Layer 3 of a small transformer language model trained on English Wikipedia (8 layers, counted from 0, width 128).
Take only the direct path to the model's output, skipping the later layers: a vector added to the residual stream pushes a token's score in proportion to its dot product with that token's output vector.

Output vectors of the tokens that the questions are about. A number n stands for (n - 500) times 0.0025.
"embers": 405 615 694 484 552 410 324 297 219 377 748 474 575 587 525 449 596 439 480 617 518 724 616 374 565 467 548 584 404 455 465 511 694 603 571 648 243 375 487 437 289 519 497 654 334 500 259 702 678 642 481 601 431 408 535 565 276 415 577 404 404 493 129 284 346 504 532 440 981 522 637 485 698 379 712 168 330 796 488 488 534 217 204 301 594 639 408 492 528 371 479 533 657 474 415 345 544 396 296 605 541 441 403 728 344 692 145 551 531 612 739 709 472 724 680 527 535 634 591 500 501 696 499 669 427 451 365 524
"ic": 552 548 400 400 405 494 571 537 507 350 471 368 704 577 416 678 459 454 449 487 584 608 537 487 452 378 519 494 393 462 518 675 391 573 391 670 360 654 580 564 424 638 592 519 413 411 530 631 648 414 530 450 319 314 680 710 619 502 451 384 424 490 733 735 410 262 448 394 325 171 528 593 270 637 480 433 459 389 631 646 398 226 592 459 549 403 363 753 452 443 476 527 594 517 197 431 515 586 699 339 475 452 694 671 316 351 534 570 619 457 623 589 429 628 556 653 634 517 428 309 566 363 697 595 614 411 732 244
"olished": 440 616 681 297 744 561 392 399 293 467 477 903 695 586 581 495 683 658 571 508 345 583 605 440 457 411 427 656 212 509 425 436 721 590 567 680 308 579 462 244 357 220 275 703 408 504 217 555 763 631 541 609 363 491 232 450 609 192 523 312 286 484 490 310 190 676 400 718 866 759 610 359 395 288 707 394 701 707 388 551 428 350 448 465 424 460 524 588 598 755 297 550 438 374 258 201 468 638 274 563 385 652 456 622 500 793 457 596 335 408 629 378 685 565 609 252 504 667 516 513 792 309 596 676 389 710 592 381
"tained": 743 696 458 230 763 324 517 524 417 597 445 694 686 454 596 232 448 797 415 417 261 303 647 611 542 515 443 627 354 269 495 330 781 570 487 558 531 360 588 561 579 406 616 816 476 579 349 478 666 697 144 530 294 391 562 379 381 358 453 534 156 489 147 383 121 605 443 512 878 318 707 750 642 257 607 471 370 532 341 500 635 611 324 432 444 256 534 432 633 500 531 832 520 878 361 310 694 687 549 198 469 526 660 839 292 345 336 425 582 592 636 355 402 883 472 149 431 495 446 628 490 541 640 797 495 633 544 337
"ington": 454 629 722 536 571 384 449 319 316 517 664 406 678 703 516 343 734 592 470 774 490 549 663 503 760 363 470 763 509 477 491 439 310 578 461 556 412 506 577 457 450 392 537 475 461 213 311 598 528 574 412 510 320 435 668 357 320 328 263 465 579 491 390 533 37 546 284 707 655 274 621 686 421 561 545 368 478 655 248 730 317 308 360 410 296 474 457 335 410 706 563 404 495 256 359 526 676 523 721 646 329 565 75 599 275 749 538 433 539 576 548 560 712 632 573 511 561 475 687 411 645 536 719 835 430 709 668 330
"ual": 339 540 576 422 559 553 487 647 324 381 472 391 565 628 668 635 533 601 309 533 509 436 656 473 534 575 576 114 444 716 400 618 341 473 423 552 635 659 813 597 541 557 514 885 258 680 632 599 499 540 747 437 467 536 449 159 225 226 340 659 522 489 358 507 309 367 116 836 466 655 404 447 599 616 492 186 456 551 398 359 302 372 504 277 457 797 492 592 683 370 452 559 441 630 347 554 337 668 622 426 455 350 503 574 327 460 384 441 245 523 637 551 543 561 570 577 425 535 455 440 472 955 529 739 856 531 386 304
"ison": 395 578 564 610 381 447 379 483 311 521 490 510 491 614 625 168 737 772 471 715 513 600 650 377 608 551 396 708 516 597 307 288 292 805 583 509 558 536 294 581 442 335 614 534 303 398 189 450 488 666 356 476 441 417 651 387 699 588 400 442 773 491 389 552 327 731 367 420 814 485 434 507 563 461 621 639 750 668 361 890 326 449 419 340 151 459 512 522 549 822 610 530 469 308 220 482 372 653 627 241 261 370 388 672 609 415 307 511 511 592 660 602 368 420 399 483 487 622 417 512 526 385 561 832 423 598 584 377
"===\n\n": 462 472 759 724 399 511 333 668 213 591 672 433 513 473 345 445 446 393 562 266 348 552 728 687 580 436 603 482 385 561 586 659 501 555 682 334 617 640 332 515 432 481 598 640 297 385 405 497 407 717 425 543 572 532 568 394 530 622 409 531 458 500 516 373 177 412 562 570 572 333 644 545 490 615 608 547 359 497 386 655 628 448 602 594 371 514 476 414 537 418 441 613 497 182 384 319 493 429 334 441 141 621 461 443 712 288 343 504 409 607 564 626 572 554 565 405 522 316 711 719 639 736 579 326 771 592 561 312
"ans": 323 612 703 490 276 425 409 369 561 318 332 448 683 688 635 592 491 420 417 340 618 508 375 646 513 608 416 533 396 624 522 365 568 680 757 587 355 437 449 610 531 468 626 677 615 434 445 615 418 312 537 524 564 325 493 626 638 649 371 617 589 492 377 580 391 660 282 430 623 561 586 574 601 541 545 577 448 623 588 390 402 425 367 518 551 388 695 409 581 459 498 358 487 381 334 456 403 469 434 556 247 489 554 644 381 543 395 589 268 403 508 535 627 496 545 625 579 615 565 359 431 512 573 395 337 511 464 597
",": 648 529 383 410 566 579 430 334 517 561 404 437 613 414 440 341 417 440 371 477 538 517 342 500 451 401 447 409 609 626 601 514 441 287 723 457 614 527 441 491 549 566 526 344 563 538 718 420 587 333 595 279 688 608 587 508 558 570 616 399 597 512 601 525 583 416 595 462 334 603 354 419 437 643 412 596 615 429 606 641 428 615 359 397 459 345 375 556 619 521 752 639 475 506 392 450 458 627 401 622 692 492 443 393 610 467 492 465 654 545 462 475 638 402 427 595 596 495 419 444 416 474 584 507 280 426 509 421
" Great": 487 442 532 565 577 547 392 470 488 479 534 363 501 582 531 479 498 471 541 522 393 409 455 658 472 644 574 598 487 493 498 530 599 640 483 555 385 581 724 491 445 389 624 461 505 462 446 558 455 539 480 533 408 585 421 595 226 494 440 585 622 485 574 562 501 454 440 501 531 523 435 426 498 378 520 560 444 714 262 522 345 445 403 483 609 446 493 515 516 399 483 480 515 438 494 358 516 609 470 573 622 497 458 689 475 578 463 581 321 447 502 589 510 556 520 431 399 495 554 457 566 536 643 321 604 450 472 399
"°": 571 473 346 503 402 532 495 402 486 358 454 451 627 544 568 387 374 377 484 406 377 552 676 545 498 436 544 649 669 542 465 459 532 545 532 394 412 437 564 450 562 453 314 716 560 416 430 782 325 811 513 660 607 365 565 601 508 430 377 508 727 492 558 464 382 411 482 465 835 760 741 463 322 293 653 381 476 878 540 264 259 360 252 609 469 546 366 405 411 231 408 715 439 537 402 551 229 366 452 351 577 184 418 518 455 665 626 614 473 735 682 392 686 404 372 444 421 382 653 525 684 610 574 544 718 680 507 491
"ection": 555 334 808 412 669 454 468 439 303 606 719 525 533 587 469 318 589 552 444 300 528 580 362 526 599 687 607 389 565 331 345 352 843 744 419 657 331 518 537 730 273 214 576 760 113 280 422 663 194 384 471 659 514 414 342 379 411 514 621 465 509 490 451 327 332 586 334 633 746 431 349 629 736 151 632 597 626 490 500 425 206 296 482 410 411 512 561 426 410 407 477 660 577 639 363 423 581 842 490 203 269 582 537 669 560 723 423 395 734 629 388 637 429 507 571 454 341 735 690 440 653 428 633 623 566 727 500 402
"^{": 643 378 576 374 556 400 510 537 653 617 567 411 450 579 662 601 548 493 591 559 431 536 486 578 542 519 429 521 459 474 499 574 547 278 573 695 551 477 189 502 257 380 527 406 453 481 528 820 507 618 571 476 517 640 580 627 667 536 567 389 477 488 334 488 307 537 480 507 557 632 424 322 589 558 602 382 590 340 430 662 302 517 382 627 457 613 688 551 509 336 571 536 581 533 426 552 432 604 521 207 502 323 523 376 222 506 551 608 484 536 592 442 382 467 322 532 475 272 371 604 517 549 399 429 584 532 613 525

Output weights of attention head 0. The head adds the sum of these rows, row i times number i of z. A number n stands for (n - 500) times 0.00074.
o0: 624 405 572 541 439 566 426 410 522 466 435 422 467 624 475 477 673 584 473 287 534 382 342 398 506 468 492 601 476 557 690 581 430 469 579 437 809 387 250 633 398 528 638 275 580 605 348 543 499 489 581 352 608 589 601 317 414 608 649 321 467 671 573 692 595 588 475 482 423 608 505 329 700 663 228 769 321 654 694 583 424 753 475 282 420 489 514 553 470 364 595 547 475 540 274 606 379 439 446 522 660 632 379 370 396 344 704 702 652 498 473 314 642 596 313 280 595 527 421 374 382 696 489 187 577 569 536 511
o1: 356 486 524 482 576 656 530 549 360 625 672 585 538 454 451 672 727 465 643 731 554 558 413 435 360 465 402 541 552 331 284 584 528 500 350 427 458 601 735 254 368 414 541 590 565 581 373 537 390 533 460 805 389 503 621 587 389 422 692 606 217 567 751 550 315 399 496 507 287 480 594 437 356 350 333 296 398 467 660 536 595 355 544 290 472 535 487 487 617 512 415 560 655 735 626 257 341 619 377 557 443 702 593 550 570 605 630 489 683 262 577 542 569 327 563 433 534 569 598 515 568 337 569 554 410 578 352 373
o2: 24 401 426 528 185 427 525 347 514 470 688 467 570 381 579 598 345 379 577 294 619 531 486 529 394 606 657 702 418 533 686 585 308 545 580 329 577 449 667 600 385 511 522 532 537 593 528 516 431 679 258 578 642 514 622 516 466 626 567 487 649 557 434 573 567 628 516 424 400 610 497 592 644 593 316 697 570 392 487 568 750 503 504 517 402 379 478 419 540 294 426 631 512 499 545 380 674 378 577 529 486 611 501 553 260 421 585 473 392 684 348 388 363 615 360 563 661 305 493 469 375 554 492 441 548 616 648 447
o3: 447 421 542 684 171 718 680 508 469 296 551 335 333 361 636 368 636 390 537 483 535 538 602 568 511 355 590 281 475 514 277 378 440 297 379 518 612 364 430 485 488 915 503 455 474 342 340 686 446 584 248 481 654 135 609 500 484 518 495 367 832 512 274 356 373 618 686 467 724 522 524 563 341 609 532 799 656 441 406 546 359 557 434 749 721 584 537 227 618 345 633 351 316 193 345 423 573 624 566 498 391 549 555 586 487 537 485 412 519 529 409 444 490 671 452 619 662 403 635 480 561 378 652 329 528 598 625 714
o4: 590 380 530 692 312 570 519 435 746 430 453 493 520 605 487 546 567 577 473 520 657 533 506 459 543 502 544 632 485 442 477 629 472 414 472 564 510 503 506 525 425 623 508 480 566 505 591 449 629 468 592 571 318 470 511 536 342 566 721 397 478 634 429 525 605 297 514 659 570 378 375 286 429 889 237 535 635 543 328 360 494 419 385 446 545 694 570 394 468 401 502 395 321 428 344 496 262 537 575 582 548 494 276 291 337 791 649 538 526 343 419 462 330 452 433 707 475 652 521 348 594 457 509 284 350 469 558 402
o5: 521 642 374 489 451 561 301 385 360 394 472 478 618 300 478 777 550 412 516 614 448 422 668 415 571 447 708 445 465 637 551 532 337 383 706 341 352 513 598 524 619 583 367 595 389 532 518 448 563 654 719 450 491 451 421 695 373 598 613 498 543 421 466 388 466 321 440 402 619 582 627 636 510 584 634 549 515 389 518 435 400 265 370 647 470 507 594 726 537 336 509 501 541 608 244 600 663 122 452 582 583 541 547 248 362 550 381 672 572 482 418 296 370 706 571 647 405 490 364 667 529 802 486 256 566 339 372 697
o6: 400 605 341 497 486 319 483 624 443 472 554 424 401 292 548 305 485 442 437 529 343 523 398 562 628 333 327 351 297 612 611 606 604 668 711 680 354 337 529 555 535 657 450 467 539 391 302 468 424 464 285 629 473 492 474 460 610 638 644 618 553 562 635 490 584 681 426 528 531 325 440 701 504 787 733 656 646 322 443 744 495 509 330 591 403 473 604 616 424 511 500 381 670 129 518 253 661 595 273 460 562 447 627 571 527 605 577 283 327 508 422 641 402 600 769 534 450 643 391 498 702 644 408 489 586 576 342 638
o7: 402 661 438 595 301 598 490 434 732 183 409 330 382 305 575 487 289 541 536 325 316 453 463 670 726 340 551 667 485 634 568 488 544 380 278 395 544 739 520 791 358 505 275 447 456 377 602 379 318 585 542 264 452 515 637 562 783 629 459 569 598 422 568 426 567 550 408 264 604 608 529 493 372 674 797 696 573 612 456 643 400 638 347 410 534 590 552 453 499 285 528 491 430 281 357 566 727 498 544 632 508 330 456 420 557 303 428 603 641 818 532 560 325 782 336 340 748 444 331 622 538 596 362 728 574 589 370 465
o8: 605 457 520 518 725 660 738 698 320 658 645 535 241 588 365 654 652 660 458 674 333 419 623 669 311 557 588 558 387 404 285 450 444 280 515 484 439 702 592 246 399 283 582 520 507 555 487 700 502 446 606 401 565 673 505 382 449 538 533 388 422 390 656 611 219 511 578 540 406 363 613 386 597 464 555 434 451 710 454 194 521 431 497 557 508 475 450 555 586 510 611 489 534 693 644 304 532 594 564 506 406 441 466 574 741 332 638 587 420 527 273 597 679 528 488 248 329 447 666 444 423 326 682 351 411 325 472 429
o9: 604 611 330 335 644 377 469 702 481 510 771 546 662 472 399 678 646 452 501 610 771 507 564 510 409 721 717 538 552 681 371 661 458 433 497 623 636 452 443 379 473 422 699 430 826 352 632 531 569 723 505 749 378 587 299 469 338 677 530 228 450 430 647 517 539 553 647 505 510 502 500 491 445 484 319 500 542 424 497 497 337 745 446 451 672 540 578 669 300 540 471 394 585 571 419 506 200 499 588 361 444 500 534 452 346 127 505 395 558 414 317 443 431 651 380 692 346 463 645 386 353 272 786 520 390 438 505 498
o10: 344 379 473 364 620 491 512 502 271 779 660 539 454 360 453 348 375 628 447 563 213 558 376 631 496 695 502 192 391 534 258 360 601 446 456 638 614 300 623 437 466 548 598 486 393 436 701 337 464 761 433 586 325 464 302 534 521 470 692 484 450 290 515 541 665 601 740 599 570 464 719 641 754 544 600 534 444 300 389 291 447 397 311 697 493 476 502 423 461 646 546 307 685 493 570 474 421 735 636 508 425 348 386 610 504 747 435 459 525 719 325 708 645 377 414 612 579 341 580 305 553 371 522 726 482 558 496 482
o11: 617 566 276 280 650 397 488 519 527 490 477 422 727 626 301 427 515 624 384 273 389 541 431 731 547 532 359 345 581 361 641 522 457 775 454 707 621 440 162 580 665 502 462 365 372 453 471 361 449 293 824 474 561 592 449 240 572 692 388 453 530 704 605 577 642 395 313 650 511 472 414 506 405 748 708 645 461 487 590 401 585 427 371 395 369 517 578 576 555 558 359 559 542 413 515 609 781 467 453 352 700 388 706 587 463 365 581 597 496 539 559 488 689 520 594 520 379 638 277 497 545 543 428 416 600 572 451 378
o12: 604 392 414 562 537 554 527 426 524 423 646 102 460 449 606 360 381 515 419 433 238 365 322 543 513 324 565 573 415 555 616 500 481 433 668 547 705 263 428 678 552 461 477 421 488 608 400 608 576 589 505 299 564 306 678 516 620 365 576 472 569 637 615 717 659 528 588 317 666 441 701 334 489 569 622 735 398 674 406 600 415 532 489 498 305 577 466 409 640 480 614 403 554 546 311 347 420 538 636 454 488 323 596 437 679 529 463 385 553 609 555 638 595 572 509 517 541 574 401 575 515 480 550 524 438 453 253 461
o13: 448 735 493 403 567 431 584 755 428 524 279 493 385 503 455 456 510 575 432 658 771 483 496 508 572 408 281 384 529 363 414 497 558 709 407 426 733 461 595 442 427 357 512 597 600 336 593 552 274 535 300 401 248 498 612 688 651 426 544 713 280 565 645 677 518 414 484 599 611 438 566 512 360 336 338 378 618 512 681 446 511 579 629 285 305 411 133 434 570 487 445 666 532 528 785 289 570 566 580 561 313 565 390 724 535 521 606 544 515 535 544 579 659 481 508 372 479 518 496 447 393 383 343 561 414 807 527 525
o14: 493 413 405 530 303 672 409 584 801 433 482 382 445 702 391 430 499 401 498 436 396 364 332 531 524 514 575 512 252 478 419 633 384 436 518 494 478 519 376 560 551 337 439 316 436 502 392 450 650 618 599 387 627 530 373 374 407 484 316 524 823 655 397 446 411 594 702 336 468 509 468 461 561 642 656 706 429 526 400 629 478 400 686 637 562 479 853 543 729 330 361 401 397 299 333 528 671 372 691 414 503 528 561 370 596 510 526 535 630 548 380 412 434 596 533 496 569 603 149 498 902 649 553 533 485 382 545 379
o15: 395 371 435 610 546 428 323 685 403 666 494 356 645 461 571 605 433 566 578 387 521 635 728 479 456 603 376 503 495 434 433 485 434 453 450 438 613 560 592 539 420 635 271 375 533 461 580 517 458 462 474 647 222 544 477 566 677 703 609 578 299 636 433 359 508 395 772 551 375 540 423 609 372 541 361 488 598 446 735 327 403 599 582 565 370 376 173 351 467 386 363 512 547 597 509 373 596 405 453 715 421 591 325 579 686 436 665 303 502 447 500 614 471 612 391 646 548 497 237 493 487 638 635 634 555 501 439 867
o16: 508 696 478 419 627 363 456 579 426 650 610 620 517 650 573 404 597 594 490 355 590 744 488 683 460 514 586 24 555 622 633 613 229 659 604 517 635 471 492 484 508 491 466 252 608 334 598 471 541 682 567 471 296 554 371 410 540 558 336 544 492 549 349 514 363 454 296 608 687 383 381 539 438 609 497 495 314 610 569 329 575 422 604 345 390 465 379 462 419 697 324 683 326 573 449 659 488 281 391 468 617 593 590 577 539 402 454 571 398 544 554 397 878 559 389 339 428 713 418 489 224 634 412 546 601 696 728 550
o17: 475 320 390 528 280 637 663 503 399 523 449 357 521 461 520 436 525 487 688 456 356 614 548 326 497 568 726 629 313 507 521 442 480 625 646 285 481 606 476 592 390 623 489 665 401 499 566 648 548 618 486 600 685 491 505 610 527 435 516 280 568 482 408 454 483 435 482 590 626 495 759 460 375 592 612 482 658 229 453 525 426 493 381 705 678 474 715 479 609 302 604 328 547 497 263 489 508 347 632 527 472 453 521 476 639 964 268 421 550 320 173 511 188 740 478 578 546 527 464 610 529 669 649 445 645 546 507 506
o18: 313 645 602 555 637 362 527 479 248 282 541 704 639 425 462 640 417 470 372 465 508 559 381 464 430 711 663 417 363 574 468 382 513 778 407 473 490 443 586 515 459 235 651 664 576 464 586 511 584 630 429 594 448 639 471 507 411 325 403 486 281 328 394 457 380 569 466 585 571 566 433 668 651 275 454 635 608 465 523 546 591 437 445 566 667 466 397 512 244 647 338 542 518 686 687 458 591 450 627 474 428 740 679 854 435 554 400 448 489 571 372 541 498 596 406 380 474 406 700 342 286 465 509 563 521 574 613 472
o19: 400 313 594 415 622 469 543 546 499 652 687 527 410 479 457 423 562 350 445 610 319 517 581 448 476 552 413 440 383 535 410 205 573 589 620 635 491 642 469 437 510 490 431 556 569 379 592 663 571 544 450 599 300 638 473 512 545 425 374 502 393 329 371 444 285 532 653 512 307 592 447 613 647 586 302 401 608 494 534 403 409 556 540 491 418 384 407 576 524 639 527 589 765 724 695 427 623 574 496 296 341 632 615 640 595 373 559 583 438 599 567 628 421 386 682 584 588 436 384 401 415 482 384 699 462 569 470 523
o20: 517 698 602 396 601 463 553 436 390 616 670 762 476 479 549 448 388 433 342 517 323 364 588 302 566 610 617 475 412 444 463 433 557 554 341 542 496 425 517 489 379 343 405 732 530 565 428 473 381 578 475 425 529 709 494 577 580 317 401 603 327 422 413 532 238 552 471 686 483 484 427 538 584 458 726 417 686 356 287 557 539 553 381 469 571 662 496 484 338 561 522 516 588 547 671 593 477 383 524 486 474 542 479 600 633 344 494 388 530 609 474 663 561 526 439 553 458 478 611 570 683 550 335 592 404 773 373 372
o21: 488 520 596 552 507 551 380 451 305 655 553 664 619 358 560 581 442 523 541 452 541 621 757 301 330 496 371 325 533 633 608 597 480 603 548 631 377 681 668 492 535 659 529 587 422 662 437 223 502 701 508 512 494 449 406 477 404 345 478 746 321 491 360 312 566 483 378 389 588 466 388 418 490 217 584 555 299 618 530 331 503 369 570 372 550 487 444 577 662 384 474 520 545 546 491 372 685 396 363 623 542 466 510 598 583 465 481 289 280 400 602 544 422 665 684 404 527 484 441 632 592 698 372 438 390 701 504 609
o22: 385 496 565 703 476 493 590 553 340 604 638 535 692 611 476 483 489 420 473 535 633 615 475 488 524 541 510 374 513 454 379 556 344 395 696 544 584 466 467 259 498 501 362 666 425 379 498 676 506 730 445 712 438 282 748 380 608 476 287 576 441 434 453 376 558 622 556 587 573 487 427 532 690 447 549 358 631 489 438 504 629 338 565 389 382 583 673 557 596 620 372 610 568 598 490 328 515 530 564 443 588 374 533 769 491 612 524 396 422 482 543 510 502 461 529 571 477 567 400 371 566 625 407 629 473 601 470 435
o23: 635 613 484 477 266 557 410 610 798 273 546 345 423 571 306 370 164 476 479 507 651 603 517 768 422 261 462 336 491 626 398 543 440 259 363 279 788 638 431 591 550 607 410 518 543 429 518 398 464 469 627 387 351 486 664 551 725 452 420 451 618 651 477 521 624 448 456 275 664 525 579 437 634 423 649 635 581 723 615 493 337 736 777 523 419 405 429 429 585 421 716 576 316 383 789 436 573 292 491 575 609 330 497 403 472 520 517 794 396 649 589 582 590 437 365 479 680 513 412 453 480 400 338 565 515 596 406 502
o24: 610 614 530 586 280 401 428 428 577 375 285 448 543 511 208 445 314 410 671 334 503 742 385 692 605 436 397 306 682 305 607 518 480 510 442 480 654 398 409 697 625 800 564 328 549 488 595 396 516 339 430 376 368 257 454 506 569 542 449 714 519 845 330 456 659 520 332 470 644 706 783 630 293 579 548 593 486 455 389 454 486 577 544 574 383 453 342 486 614 184 724 661 327 291 467 609 683 328 485 600 635 236 527 429 259 634 323 389 346 709 714 348 581 730 543 598 482 392 470 520 579 625 571 424 668 417 519 529
o25: 609 407 283 403 379 532 233 467 617 465 497 453 633 662 488 642 491 653 609 586 625 304 499 615 431 360 547 493 549 453 855 682 461 367 564 242 678 423 538 495 599 453 559 495 523 447 399 541 571 566 710 599 622 626 424 261 469 586 560 527 702 612 665 482 607 305 411 365 530 574 457 338 564 744 612 764 609 604 288 494 506 493 536 617 359 500 434 417 540 310 483 705 562 403 485 526 448 605 326 534 562 491 492 393 444 653 577 383 598 477 376 428 291 434 520 518 492 645 500 534 498 438 392 461 499 549 603 301
o26: 676 508 461 652 482 468 599 484 539 543 476 403 434 658 392 489 704 465 510 381 570 744 568 646 338 239 383 630 443 377 419 482 309 436 488 461 572 455 416 464 520 643 550 423 407 336 466 541 472 538 384 348 347 353 469 454 581 593 714 411 463 490 682 476 491 524 480 431 406 258 591 601 526 400 392 717 564 496 566 653 431 509 480 546 585 582 380 336 598 449 604 454 529 551 339 577 387 619 555 531 365 334 455 406 609 552 503 450 433 717 567 547 460 547 619 560 558 616 383 437 478 569 535 498 481 476 368 562
o27: 545 500 548 561 479 439 474 650 667 417 513 679 526 575 576 634 395 462 404 559 755 582 561 425 755 504 309 496 588 529 538 685 536 632 466 760 611 508 261 445 521 610 353 481 376 510 358 479 376 335 878 485 520 436 282 421 443 326 472 508 624 604 309 595 646 660 265 485 381 529 133 495 511 573 657 500 386 622 597 514 660 371 593 631 689 665 573 415 579 597 519 444 515 598 406 813 470 668 564 196 590 457 583 410 399 447 712 802 444 354 618 448 636 442 418 595 285 567 304 520 523 613 430 428 472 228 365 305
o28: 397 670 513 241 517 253 425 452 332 513 556 442 362 482 309 552 559 447 583 484 551 357 369 623 475 576 686 519 484 431 643 430 392 696 621 518 410 645 427 262 613 602 621 536 446 373 390 794 543 390 514 702 525 505 381 593 445 481 547 282 492 526 849 423 386 624 520 464 543 596 607 520 567 491 678 508 345 448 507 396 663 145 318 594 311 364 706 508 414 606 436 439 390 353 459 504 557 376 374 331 515 298 909 518 474 647 254 377 468 664 320 651 748 695 628 583 525 565 422 430 285 626 778 470 788 519 728 581
o29: 358 305 249 514 286 415 494 416 696 419 685 512 454 543 571 856 435 683 468 772 571 515 703 437 404 208 770 552 514 333 607 728 324 512 578 461 477 505 559 369 436 497 618 577 402 597 326 490 595 393 446 428 419 496 383 495 442 432 233 384 580 579 537 516 411 533 460 408 431 441 341 443 587 688 536 592 471 669 349 339 363 647 515 708 237 526 583 560 647 347 562 397 534 608 605 564 446 556 346 541 575 536 484 522 498 460 635 543 474 337 456 587 351 491 314 481 719 586 435 418 681 500 695 562 620 643 530 492
o30: 429 548 506 628 455 653 518 389 482 516 485 583 606 521 519 631 704 399 564 515 258 606 402 386 314 676 363 548 572 639 385 716 551 277 371 598 558 624 810 537 131 455 370 610 591 677 693 454 706 506 726 506 411 776 420 385 375 469 514 423 527 512 484 357 410 504 552 531 447 479 257 413 342 554 529 646 408 526 523 488 584 344 559 378 616 712 678 706 470 429 442 624 464 594 408 692 358 726 630 349 407 644 465 427 451 602 616 794 604 267 394 247 355 341 357 421 481 472 698 388 621 313 799 391 346 481 461 356
o31: 655 331 585 450 588 394 409 566 482 640 297 454 404 714 580 310 482 578 594 381 504 799 735 652 386 440 373 552 693 477 665 382 418 516 391 556 690 643 364 395 492 614 644 476 516 309 565 506 418 505 678 482 641 573 540 561 723 608 610 393 608 705 575 296 586 367 484 409 396 415 591 484 437 507 502 191 442 467 628 415 447 614 484 460 531 386 243 312 317 503 557 299 433 459 506 558 319 660 299 597 638 303 428 432 406 611 514 571 531 482 705 397 567 625 315 566 636 468 596 516 349 473 762 429 438 298 453 702

Each question shows a token from some text and the vector z that the head gathered there. A number n stands for (n - 500) times 0.0061.

" travel": 401 515 611 518 555 538 469 459 539 370 441 564 587 462 549 545 586 489 555 438 529 378 459 560 454 486 550 351 501 520 584 463
Which of these tokens does it push up most? "===\n\n"

"oint": 321 454 530 451 547 585 507 615 419 569 545 537 444 510 551 555 550 432 505 498 410 568 513 386 512 599 540 522 456 333 495 461
Which of these tokens does it push up most? "ual"

" ass": 507 474 537 500 521 490 507 499 495 455 420 485 513 543 460 493 531 463 476 407 450 459 469 509 557 563 541 458 490 526 455 523
Which three tokens does it push up most, strongest first? ",", "°", "ans"

"se": 496 496 544 393 519 517 529 465 490 462 473 514 522 398 490 466 497 485 469 476 449 515 584 450 466 597 450 503 454 526 470 492
Which of these tokens does it push up most? "ual"

" of": 557 482 518 470 467 420 563 525 494 435 489 512 503 535 484 493 499 533 547 559 514 411 441 469 450 539 517 426 472 572 498 551
Which of these tokens does it push up most? "ison"

" became": 404 563 582 450 429 612 573 573 606 448 532 495 504 550 743 638 551 462 620 646 581 379 428 534 441 560 526 492 626 534 511 441
Which of these tokens does it push up most? "===\n\n"

"n": 513 577 548 408 619 449 519 624 423 369 572 464 410 562 535 532 574 571 585 504 575 474 305 496 534 487 382 551 416 691 453 454
Which of these tokens does it push up most? "ual"

"d": 453 544 548 510 463 510 372 640 496 385 425 481 495 604 510 558 567 453 464 460 422 409 541 399 548 686 436 384 521 403 402 491
Which two tokens does it push up most, strongest first? "°", "===\n\n"

" tw": 510 570 390 570 513 465 457 492 556 545 596 575 500 563 581 393 496 518 559 479 471 585 472 528 543 445 514 454 537 494 398 403
Which three tokens does it push up most, strongest first? "tained", "ection", "olished"

"yd": 623 604 426 606 536 349 548 646 460 465 537 435 536 664 546 506 607 380 495 464 452 290 536 514 510 558 460 449 605 587 497 545
Which three tokens does it push up most, strongest first? "ison", "ington", ","

" at": 560 491 518 529 495 478 501 539 455 429 442 504 498 557 485 452 566 502 543 441 453 556 423 529 560 548 438 547 528 527 462 452
Which two tokens does it push up most, strongest first? "ans", "°"

" known": 438 581 583 433 438 652 595 535 600 463 557 494 502 501 763 639 575 443 632 686 552 337 411 534 444 526 516 523 655 562 513 417
Which of these tokens does it push up most? "===\n\n"

" m": 585 527 445 461 514 480 519 386 543 467 444 563 564 495 549 489 540 500 579 453 455 541 543 499 505 565 481 474 472 491 526 418
Which of these tokens does it push up most? "olished"

" ": 435 606 461 511 469 509 623 384 404 437 524 614 579 449 468 366 450 476 607 564 578 252 400 262 481 543 560 442 585 348 621 523
Which two tokens does it push up most, strongest first? "ection", "olished"

".\n\n": 449 501 531 574 496 458 582 469 501 478 434 448 475 425 489 482 470 517 498 464 416 528 530 427 548 487 439 567 514 606 438 500
Which two tokens does it push up most, strongest first? "ans", "embers"

"The": 440 557 517 563 513 489 610 424 502 472 482 506 535 435 451 509 527 591 501 545 527 528 609 353 565 517 560 402 591 577 527 622
Which of these tokens does it push up most? "embers"

" built": 560 513 540 524 546 530 453 392 546 449 501 557 588 427 501 522 592 478 563 478 431 435 460 496 461 463 571 445 551 523 460 449
Pushed down most: "olished"

" c": 531 495 446 433 525 534 477 515 521 450 513 531 490 532 519 455 505 493 499 376 475 548 448 436 515 594 507 558 474 559 513 433
Which two tokens does it push up most, strongest first? "ual", " Great"

" language": 442 499 636 591 517 597 371 530 404 510 474 493 448 624 455 501 578 570 630 503 500 432 510 385 584 609 532 430 566 440 572 538
Which two tokens does it push up most, strongest first? "°", "ington"

"8": 604 620 517 510 475 770 281 514 739 636 475 147 613 251 433 593 161 824 561 292 463 432 213 412 278 480 334 391 456 562 774 512
Which two tokens does it push up most, strongest first? " Great", "^{"

" Wales": 487 489 480 539 500 438 455 531 484 469 456 509 542 589 474 425 563 539 556 500 438 527 371 495 553 430 575 425 547 510 478 485
Which of these tokens does it push up most? "tained"

"1": 613 614 333 234 346 459 610 369 486 477 461 553 474 445 205 591 511 581 539 494 498 657 610 279 335 395 496 536 475 395 611 708
Which of these tokens does it push up most? "olished"

"es": 563 510 403 490 554 523 510 473 582 460 604 581 627 550 481 481 564 503 512 415 519 473 595 503 534 479 516 502 471 503 538 366
Which of these tokens does it push up most? "ual"

" during": 469 532 564 556 576 498 516 469 569 455 480 454 501 419 538 492 513 484 515 460 400 517 493 487 574 461 462 610 488 628 422 488
Which of these tokens does it push up most? "ans"

" in": 577 513 475 548 472 436 547 498 496 517 508 533 503 568 501 573 480 535 547 499 457 523 607 463 542 500 544 476 542 537 544 506
Which of these tokens does it push up most? "ection"

" and": 551 492 473 478 545 415 537 531 452 494 460 475 586 511 557 503 554 469 498 429 541 464 491 471 419 585 495 462 372 616 454 495
Pushed down most: "embers"

"cast": 379 581 594 531 634 301 496 353 343 496 629 522 554 547 540 501 621 566 467 488 640 347 474 448 412 510 468 445 549 731 576 555
Which two tokens does it push up most, strongest first? "ington", "ection"

"ic": 475 527 510 471 538 473 517 552 529 464 459 558 560 576 479 482 526 512 438 348 390 476 570 475 565 550 498 471 565 512 497 555
Which of these tokens does it push up most? "°"

" first": 668 562 461 391 519 598 637 394 471 509 544 476 500 546 617 451 596 617 718 451 581 506 591 558 476 505 480 429 490 600 684 495
Which two tokens does it push up most, strongest first? "olished", "ual"

" for": 672 543 458 436 447 504 525 351 592 431 501 559 547 446 620 505 574 448 639 543 438 545 559 466 484 470 479 537 539 509 480 329
Pushed down most: "°"